Layer 6 of a small transformer language model trained on English Wikipedia (17 layers, counted from 0, width 128). Numbers have three digits each and are written without spaces.
A neuron's activation on a vector x is GELU(weights . x + bias), where the dot is the dot product.
The model reads these tokens: "s" " expl" "ain" "ing" " who" " Joseph" "'" "s" " father" " was" " (" "J" "aco" "b" " or" " Hel" "i" ")" " is" " res" "olved" " in" " two"

The vector x that enters this layer's MLP at each token. A number n stands for (n - 500) times 0.0083.
0 "s": 507501750456256455471381453412358742561501490188596498598524605349468445366529791544390509392592422569405375659765627401645477498740183232824678228542700393285766500672437483487386448443354424469477600372609617421316645583504528608405308614700507465635556481592520203227528577426304548568582502641665475432558616611510610601570548516512511536731306443499663250435588341256399328655633
1 " expl": 692671640464309500279349467528309388323583567087663560553490611505559501492479687376415344387620467626557327668805538510646539464637171377806722143639770626304636472505314479572165549622308505669249693416542657428295614622486455858430394463465537416485472535525479343372509531671299625673555470466801541557513550618429497426563482502504509416564355329675745386411632360376421422488637
2 "ain": 597545646576270529470313379310378600435480528173638608514453586479347466347525756458481365511658498741502351631767543476608441426580201297816740308658710400286589556378462737687277505588329367361305575328441646415189619487400379704338385380535533361568573443544612454432589556514391588728561735683491617493559639645262560471599407576578553488774473471789690356366722308414368329350550
3 "ing": 508617612422270502415228400285244541483483560110707601518518539462466554344545811376550464572602492714497401685783506614718246509596305266861813271580605491337658527480491597595280467557259356435400574343574710494227524623400379655353372424538652561501650369646540371437519619441466529753475606678438495449547680684361530467502513608569657486558319469761651314419632309383360416354607
4 " who": 498632703533414491441348448318324393444469649198674636495514591228556542391436788366466484401645576589578402658757551551615395331644259281945857301641703436307699602556543454415389484453382410420417621398542555423202542680415411678309423453486670501565482552526420295297531476434378535570591478560550550674518559547420753510563378731529545587649226434762557343322587380385373342509765
5 " Joseph": 507601581578320480331355474393413533360545558260717398505469632253591495358418686520441563345693540464475477802638568498720324318639161295792730380571616418392666620479373642448275447463436476508412423296720597536189531596501421534482378447478547562901551555581403335351573488537220428762712404671712466538806448811479567562456353553475649575615292217539687406479618450306318399422746
6 "'": 516619602493275433296410498400164489434570570230668576523457631396634353407436775502414338360679528581402547571672452499672491526680293385976749309693746563401677382715448453534338410477354469475443316198480532578405587575394451636450303368632536499689536527589663196315489449410371621723733368672551546291722362498549571665335559568545423529550335321622736489407688412397287495525744
7 "s": 459516536702469426355296402338203430578608554178769450556424637296632339314491703431354304446695530755455499652732541280612116600624279313834654266655575464462834462606456609579395563458333446445441520379545497605425649754499408532420294480637542516644584452648513268325606520484346714601634600595572487399546562555410602553480413657535575608507357469619746306368685320362207620460631
8 " father": 504661613585332403358380558387374466514511611053634574540565600299403390244447604544375347379794500544522492559782634397610195408693301283886666437799563513320624570579309576432400437504422411416292548414634585429271530547533421791408421398675549480713433486577458216399622425502308606665681434623717445489548561652469666525607465641533586558616275391640631304381688481238372467472719
9 " was": 575578801448394396386406407358295548402457413179650714653503567312558460484488671498447356301677444773543391575780566365661278519700173281761706294540616371250759517621487703398380513545327381441448501370608636595379581695507434738410399525682446519667568485658583403171561379476403445619568605576640453552472477589526667434507465594495378495598139343590723381498687520246443366519718
10 " (": 457701731392308457436387426351405639483430384174599508534413595455487349471584831441438326463715551592591449670819509351666503558780243307807749259553683380267679538617499566417354538327189443387444408570468603547354632602486525597506369428575378557580419441586492438242612412535443535560553667368749393610526591536497652515681560553628457514587220312553623384581639447261302297554729
11 "J": 443665729580342472335374492425477586501387476069554571511416613231675364524525842476451423533659574640703498750714384308729502485587144430716778442633762392284657578525392664430273509481395422427481404392635596595217717445483567310386466370609603431686513585547436227300499480605254567722621462372815533615653429534427496550537393633497435512579480410396618248669618436263327346525662
12 "aco": 533501868607336487419397462571445463478524475252579524570323430168520318394581631619515462572629418548525512716684384301594428639604232432972619381562576492294802442553339736541385422474425461630324442413568499688243634522463574293505433667482356346701429537543355265171587571516343435591857415678634581642539387575414493591669284457554542508571402341577658500649682464226376356449683
13 "b": 467511612554191454509372477584410501362513482213545443548402554265542229379575720551608403434668537489491692704673473481626373651669273429930771314524559407299875485630368708431396349367424393549321443480838469705295521405442268382519516552528521328709502627483635287358610630502368388719604493448758479606680590456322351673389335448531430551625405538606782393499724526231399291405641
14 " or": 591570678410334454431376409539197450397484379237763553341489522435468345458642623443506397387704564660540514561578392536608483629725278412969847220513771514340651468522441582429355453390382346541330409497519580596276564414321346605337436557690512454714631503737636139354664520608465549533740411449787466614507416587535650520592467538521260488532307441617590385465704503254428289492738
15 " Hel": 530659690415528425374282569608317508549502417192519348318409564288451575490587555613443424379865390544555525566604376464702424490790337516846723203595675357200891548472403702348316250408369500599196558497561464552319505624403488444450445407474533526711556579554456305276606378552257599454569467433777474558674466584624690554658389642578338564600373416556844440558715528423420408458542
16 "i": 430632859515277458482371469594206642437479516186736395324444442381550321399598625450465381466601447655401663710760305388463383569622405444745786235569486403338879613440388755469465417449325377564325512563784585663269443355460426469457497396561452447822473534633594372409660398431406663665583530462798370442547582416519709594620325514560216433641498467551761300577655539254281447468635
17 ")": 457659698522369448479369439348265655364607563171692557449445593295471288463560714428358391433651467685418528638840493468627512497743192180804748249443604390358792573739323538564343539482320486484438366328754577518500541355461458606482429459608502437683518436771565303267622507512521542538636523343689463579523574466638585540642398500584415441678239421638741289465576316412472524458606
18 " is": 593545696464440373404507458339292601428527369161560625608529604326522447495545735489491362411725442712552395536864540383611442468667255263821571232555704348348751481800446672417364611636308474447404591285543631491435634629531442712373238568674449418607562472600519371173561394561489429673551501577618377492568504641546573438606360661628384508659266286520617315410650392310479390406696
19 " res": 578497824417405536393395572375518565486510363178531458495498545343686456510573736396432409383650427735688337615911558374673435529758301288708530318616586439155808600714448501490277461651185496410345587332583491554318582627473357701365323462528580496508519596605462585340515499504395416573567329457818368566488609568454530551739435597692417440519422304604728398463644434225365392447668
20 "olved": 536589792530253454491332440400458640510547345158606506562469545358431566367420772503428344478647373699686392493733421503692350352682252263747629199541655361270720545355408611461384583563454387394212651405742707604382579400518369713395220577631631390601557436637598479460602460432490491771571720544617487535454592631247439379615440607541668547715278383609712418453748462222485334398563
21 " in": 517471705506401408398324456413415596455495417219638600434502576423386447422401848453426400413620545607511426738780483473683441455719226174832785402537698440281867523655498527391468572577285457446506387365489754413350568543484502650371246497592496393623573523615515512190581511418501510698540498407582489587527626642571558536628572609505531623624188351534544352344722352264491269413587
22 " two": 431553586533455505445384593323425606481518491040637530641573660393525374428505847376493539486584386659626424595729363412761480462762315246741770324549572330225644538513391503525440430507283503468358600564451597435444518632538457722371215632559632354607610611565409452175744400484326535678656375387466541513739631655529453504512436726484565566638318383526553302212747442244482509446584

Each question shows the input weights of one neuron of the MLP. A number n stands for (n - 500) times 0.0024.

n505 (bias -0.076): 592565609271598719391633709581500579704390662487356572523647690730493578510481444597329316497447530486592460538641354655152472545472541457529441448431390612533603610500497324634324549523447370646339540617457440460452386367648437582667479424487616443569411415370441325461467500420323353500402255523526707558388646443370596417520410625633461412674672615541340576396374618507523330594467
Its three highest activations, in order, are on tokens 1 " expl", 19 " res", 4 " who"

n446 (bias -0.073): 734503256467459463426598659261427469393596557295443630264693397766632521627487608608588504553640398425496340604453510332634446306580652448393557403269418581592500596405544431583718345318467490296430572466596493669554646521444362578242223517404564441454344439431504334540493688633483507493458332450527465410395426524321510373454576304472475479470591479486257507396523653490544700724500
Which token does this neuron like most? 22 " two"

n267 (bias -0.099): 621595479616407554363528617521610410340413242580493390429368413623716342493236602524417376438450507531328575483326474336514737552645618672572325251618327394635507451345529698561486405567564493613368480581360702490381493421657567552523377507460614462469427245514486460736493330444399316459377577507543596728603415384534567547531429534635688339561421500517410625384420519524635315690584
Its three highest activations, in order, are on tokens 20 "olved", 1 " expl", 12 "aco"

n324 (bias -0.109): 477411708480432484440423365337331522564394557862477608357572526526666343689263618371414231612363450398552352451385429428440642461611496361469485606440515507350526432444642369452481538562616205489489500613435619416492533287537557470590672711482526792481604313604313473354493355702645592563693455479286645690585521619566595685459631415414619652437511507467563617111445480496632562228475
Which token does this neuron like most? 21 " in"

n357 (bias -0.059): 578387594365662504443396554470538435377275285418772578689429401460179446474497325387476554737376516524564540675507487444284677449794517523624462552575476352434388469611741572437486545352552566557653526655294705470445550476520521473458693421530520647483546331503562486641421261476503476543201479455516493666507548433480576595500523584449465678252506443547443456653428453477500371472556
Which token does this neuron like most? 10 " ("

n280 (bias -0.013): 576553461512492576686326550468425641541553615579450526460467489546559509458619467491456805325522629462587402547704514703637491555345529423546695296441450564541518421363727458640394571438675537384577430293461452494512643416514548512601625480608468575565500492497375503542540359524456470468486388597539393591454342471548398460471415523316614468527525370506424570344414371635380583688574
Its three highest activations, in order, are on tokens 5 " Joseph", 4 " who", 6 "'"

n201 (bias -0.059): 616568439344677506550365473606546563377440641563497601523622546547506417488387427441527583571414635467316468440436556382283372663473375485572582647509500459490572401654562422506277351384472506393459465494543625465458412515667375455608600494483694462263443437634479376441614552409696515541500786423574470407473506653581503327382503603461445565323353671577482392541563638476491616524514
On which token does it fire most, and how strongly? 3 "ing", at about 2.7

n285 (bias -0.079): 563485468582449610668722575702484376560573361503491613395425766627503494442604430632525559522452331491575599294523467424629436538433710567451630421472503453510241384509458342611630500324318427331463379579542561344437500522420384566413414533442409336547256605651561490497521500561411664555637389425542683509369637606650412375562405525503558503453441370398547503539540490630371319526372
Its two highest activations, in order, are on tokens 14 " or", 22 " two"

n19 (bias 0.028): 655511546527524523405283362363616486403364432530627472517481599511659595686553600506438461492378511503433522434410599478539486495543587450512474454540562584497489347405615404705526534295555459508533696407519278519574632528533356432635603560448455567353570484558641485570555554540471607633503483452564506471408591578464349511520492531520494453513641232648595633586355354572468648583702
Its two highest activations, in order, are on tokens 1 " expl", 7 "s"

n167 (bias -0.058): 507699461559543508746177803619519500402334613630564586456428387415466571631320485408384384421334720349437389420527379572466573504531451471563451570594339530330387538612376431522602550620500591634533706562457573551704265556714546590572557438424406448651464593573580649461237572561518366437485262614443559475611468618339751638597460352522592663667202730648507413579400314404396332737274
Its two highest activations, in order, are on tokens 4 " who", 21 " in"

n151 (bias -0.020): 453613236520356442341423387630539603535538491530535687525587290649632422506559443555625460416346530572665361484500586548463452367385494448343380438569597494534575403484411603614339369682523442456272358631443619603588644263515391387464497764512406528405548518423640480438491352576450442561556437458610379441512491704509464545754585469375439534358654429472456525385529399522637457308479
On which token does it fire most, and how strongly? 1 " expl", at about 2.1

n276 (bias -0.079): 445425739711678326370597454421641565383583254665589561590561571551509369550610382506555573476579444611634419426390584521482528488431436518494472387381528491672399408579581494455472491320557301424659585545659538455442482445476444705500394479604552620457573450288425685523566435608287472401542599523535651477524596497417616559388307617585271430489280606497485525446435500569552417500657
Its two highest activations, in order, are on tokens 9 " was", 18 " is"

n73 (bias -0.012): 348513391465494418434480368307476366533523640366583576396626577425643694298475453325470457434535538413368412497527613487464250603294659326573463796394357618604580599447275449438600500551486487687506717696510510362450587526549443301532520593667407422553446763534578686491700356376453524555457604579342559453274594448378548510402461575441442487494534510539477510396540625376629497574722
Its three highest activations, in order, are on tokens 8 " father", 7 "s", 4 " who"

n386 (bias -0.056): 598546302446603493435440636274437494618418389613474439532472525629428526355512444366276720344538525690500714576734445610318636426387454538541411550412699487521454507406558440589500708424403645484449770484582347582461449552404576409438560503522467497500488416410401554559297613582350540478619625315432465531552583468478418390490633471484647558536478674420526510428656195433776392410358
Its two highest activations, in order, are on tokens 2 "ain", 1 " expl"

n38 (bias -0.029): 493514585647627392482688468479496396602384707392338529433744451600424357521476537553468504421330151580464263398600384601615783408577615584654321528612673457683565424615565497436729273294437493489468479528333607483485451629780441388438365695420532493623566534636610350619416403547260467493486696404373532415429599440440563702489643461586666233377476539368357410681589578479411447445441
Its two highest activations, in order, are on tokens 0 "s", 22 " two"

n456 (bias -0.032): 323571331641686395545479524530432558572596572494365432345489477598527631610429448427437491461376514446554373249503443462315570483540425485591285676548545379393476674417633555397391530451478570536494647520546430515400412470253457533377582378459425515650514552518631400443602691533621561582533512625329500523648443677427262677539517456611607509591517491603536578481519481659683506662512
Which token does this neuron like most? 2 "ain"

n210 (bias -0.125): 620521631621364624626626489704538543553410492561519567632307602581511697522578595434448827552518733485285566519274550309675523370408496690426436553650343556298275545604245486504345629326450413585651395540417661631568617474706527612493568623431418555632665543504412344486456478515598271309570519500650618454507202419511594345467540603728508167438620382334604477700514218522525438515395
Which token does this neuron like most? 11 "J"

n340 (bias -0.110): 478650226507545438384458399685432567395474484534633494621403408754427661384557551506411670683585585424462553622568566430355510587490433577457369645618475293336411516554344546475519494429203454487425476639607516386494528421403503446524593564549497541659433488536439408470522439545375351516487414398627619491475503553451540381403494400355568522306620760697755688566567514653421392332589
On which token does it fire most, and how strongly? 13 "b", at about 3.8

n466 (bias -0.107): 829511448500350532325347433329456138543421492443484558684769370578532426432714341619304465293477180559516381829403641439434608315628610703332591611469704484390406571449652652577623520546476508488285553584421472565745534531396512614541420648530351655504819511440504480526615561615522360569403239537507337423477690349351523610333344373433444430674500570593285535623525302693496519432458
On which token does it fire most, and how strongly? 1 " expl", at about 2

n289 (bias -0.075): 601503386465410566270324782517514497551192341542463453609381477613290430500598377530409670480494619520740589646445599477580280570682527674644275489476537467467473433460433676474446565438337536603417513673309662549547530446530562460407538425735466460378361378469582560612516445582566173622570469618503653522607558483330451624497686570473617477338408640444433321518420478679436539438487
On which token does it fire most, and how strongly? 3 "ing", at about 1.4

n130 (bias -0.119): 642546533581660497535520378277602503494422425687413522595528632446536260338649418491442574410457615503372497474536546385455431658622561447578386623338400583476422500433491347538295448506547613423351565569497477409568532503747398442534405603647287490594525494434267463509447481575376371633510389580417490603551549535453406553522415306284375688557558468497692872335583431395558321631544
On which token does it fire most, and how strongly? 12 "aco", at about 4

n399 (bias -0.099): 353531500781493584613424504285334397619571433429367537471475629562693738443677358464404577588273539733753478355572580304533428552331614396477366452537496664647511474361500386612660537489489296346449553661617360625455558551815474378430526339421356453444613454221605446437601514429251477420646489721525617434613493686579536418613600416713466518613514467347313596288480401384303367665425
Which token does this neuron like most? 7 "s"

n8 (bias -0.005): 377541494593421481664657577476560701444494704616442415404655479579519625530567540467564546479397538303366458512462668497506616477550429533654292420309540321483543577424535536548373344542516604412482731709432396408580344549563450543474634449476374542441471603397528490468724604643566459449609454596500458604539351567318351625473348430515368524514407385255494491420760388506494521475411
Which token does this neuron like most? 13 "b"

n228 (bias -0.073): 414503447524580455340424517432627447419526465506373574638511547526376312281625657635428283514561489393625534483409576578383526473506411447509451804696491514546500333503516528416465380439725394426610636520533591522471407414475567540333640383313423664514376508694591467416447597488538694494420509426413438508375440491346391514605386404451574523471446509418560442413569531531434520643578
Its two highest activations, in order, are on tokens 8 " father", 11 "J"

n487 (bias -0.078): 642544630671506733497563602384519247584531519497305405612506677482665537587637525445485497438655426463414460412519635604420544483724664506338428392506336463300500435592368557233478572416548296571603399398393459476556406478600588630633384332581515549668450556468535529523467566321392430582479450579609497375402406384467443476540536552531386445511681436552408587510369560329677551569407
Which token does this neuron like most? 19 " res"

n293 (bias -0.024): 419539719425455384345580447370635732465437472419541519479345306654494578458615335396444497453458593334537528244458459557491487594471481534389589718694531618348588356354521494561516389497555412503485642439470551445481521609423631494404532627452463632666449404599599435518558509481538561368519513634414494515531818639530688591410445417478753642578633444503388560395537433703393540653355
Which token does this neuron like most? 2 "ain"

n352 (bias -0.072): 606384493390449142343564619493788548443547397411556401461468314487473556522569296623467382362408614367589438240605459519665547376540460458483520363543394621329414232372369519523643352506687497385652513449433520362580539480468503490655570452580454386344440601534611431503597401654602649451523573578528487357395535523670590414526320409460662392693528578630270556645558482562456613611654
Which token does this neuron like most? 8 " father"

n402 (bias -0.119): 555450349653436746486389445579384492461522447521591349527566470484506558524513615652503555368372596436629380581645576463442497555424530422399503551422494355219539553616461476535386418567523572503495479522473384457653473362407319561598438513425406672392495601545508298516524401570625500362453522377516388513399471667349610487462589541304370350518605492566503331486495524557503522528323
Its two highest activations, in order, are on tokens 19 " res", 17 ")"

n57 (bias -0.094): 500583576447333521653249540560455419578378317545429336381487415490503370539703497398503797832545523480467269323466471399477538554582591572423520258473312503729456480483599432451612411500476529320441455569584596627483658547460579588384288787647362679321429510527627542548605506384674294701377524436439600402613331467385624558673523586456559613466468404490450611581553467540442441565487
On which token does it fire most, and how strongly? 20 "olved", at about 2.5

n246 (bias -0.122): 280758396715664431587679608611625493553528711584462458432344714624553458534520500551514503580483550644420280422622404547570468470397434490493613580430479283481346671566609345572539695672540517725339671361379521537546377573613553465430404507551493421384500687614507500560435594436293625497521697523367655402355420576211537321389608421604418552426378417590361297445452166435450558482371
Which token does this neuron like most? 2 "ain"

n300 (bias -0.071): 598602389423436451400676416553548526564459537477581580622635539473409483660560705695668467393380652686393603554538583529557676500263463576574401562571581353587557328530516474213398551513573510269560451611289359552364540450702435507539380474458510693520471281441517437474569516500475486348373558382468570427507628547261569305427274543745379264372662670443463294592450583560526415572614
On which token does it fire most, and how strongly? 11 "J", at about 2.5

n482 (bias 0.022): 663678551585575658620540475735467439575475525616596669694365452623290370606463417542450299341398551468440322561591513500429384687337620538500518496681567374492436546468601346594257673376529407539312609652640551524493639422490525411463622579607475483735486527601637574476586633428393457528409600507459381557542473343676404442251159622447740402589768426399369514515288366434317510601589
On which token does it fire most, and how strongly? 16 "i", at about 1.7

n448 (bias -0.083): 601566600493377522683543437603507423447507234288629663473510554579766542409536260435611562451560570678607394528475503386597315556393430554391574432528618521598559538431609581343742320692568419358623503635436625585595544666486489326676383483665538531524600587457599670322656497267667301432569504583540638441452454283503790369559426315521393376448612638479299479394410358455377385397490
Which token does this neuron like most? 9 " was"

n403 (bias -0.031): 503633405694595550576565593320467389600477661565407433318591528614577614432545455534420589468445359574360277413418576543452395470542430643617477409404494494483494625370452685509500471664500481535547466525639572460449537516447555426240679485429637554571491610301321563364407651510392275444522410476454683287453178680565311420355519481526605721562443607405522381540576648450552500594537
Its two highest activations, in order, are on tokens 5 " Joseph", 15 " Hel"

n101 (bias -0.035): 698387649543521607612275509463545615494383516388538519423395430391396572603512618574487500456382228377350506316465545685450535497606607405507567713541283488694263418559580594392408391473497698409475485421706555442712445547522413566521516591555343429500470398690458320491574773490527523574372551652503376456519542556472558543534585466641622348494670646311478506437491537426590472590488
Which token does this neuron like most? 0 "s"

n299 (bias -0.106): 610366451313551503400465506369545352389421338615390656589500494484611631543604449426302487422721524601531485421623485515607442482474613491431258545393576525534554585647524515491519471470419573331531715537406506457684565672661535803653334640613478410547473521474635480479549376360574468404684405458602453399459512382472518427316338311359426506433396705571610569589564575565506368503711
Its two highest activations, in order, are on tokens 9 " was", 18 " is"

n323 (bias -0.085): 465399473658697670807579732592408658347409539643303397427463381455565442494491549412426474558382602529500345520606588450468599618727561286638425493555432586434400616519579712582448444400357678535557522469481619381646613452560530558503660397450197563519441568421520520527531444555403651257481581399521376545577558386296416540449481449609536557369381503376542351382476323513571469579363
On which token does it fire most, and how strongly? 10 " (", at about 1.7

n473 (bias -0.108): 569464457659685518521574469678557513493545538707400428649480456667642620590366560652445490486673467497692422465472706550369412565518400547518514594490507432418438362263454553598712609503550490716290606661403578336305527424334429614526605306487628463514295361486532579559449577689529638581373441444309514526452612531433667477456316595359518538628471418364314514467386217269477288472219
On which token does it fire most, and how strongly? 2 "ain", at about 1.5

n59 (bias -0.036): 465474529453424403479326549521518624637385154342197611657364574414559476429706349585438393303584730727445360630340615607303724660486583358547440303458476613575406629521599292411644564335396672634630289659560571540556398542708401500483468561510441551472457414312489543602527534401438397500232581576665500526497550493331446513517608596549714545352523582442441510511577530432454436507497
Its two highest activations, in order, are on tokens 10 " (", 0 "s"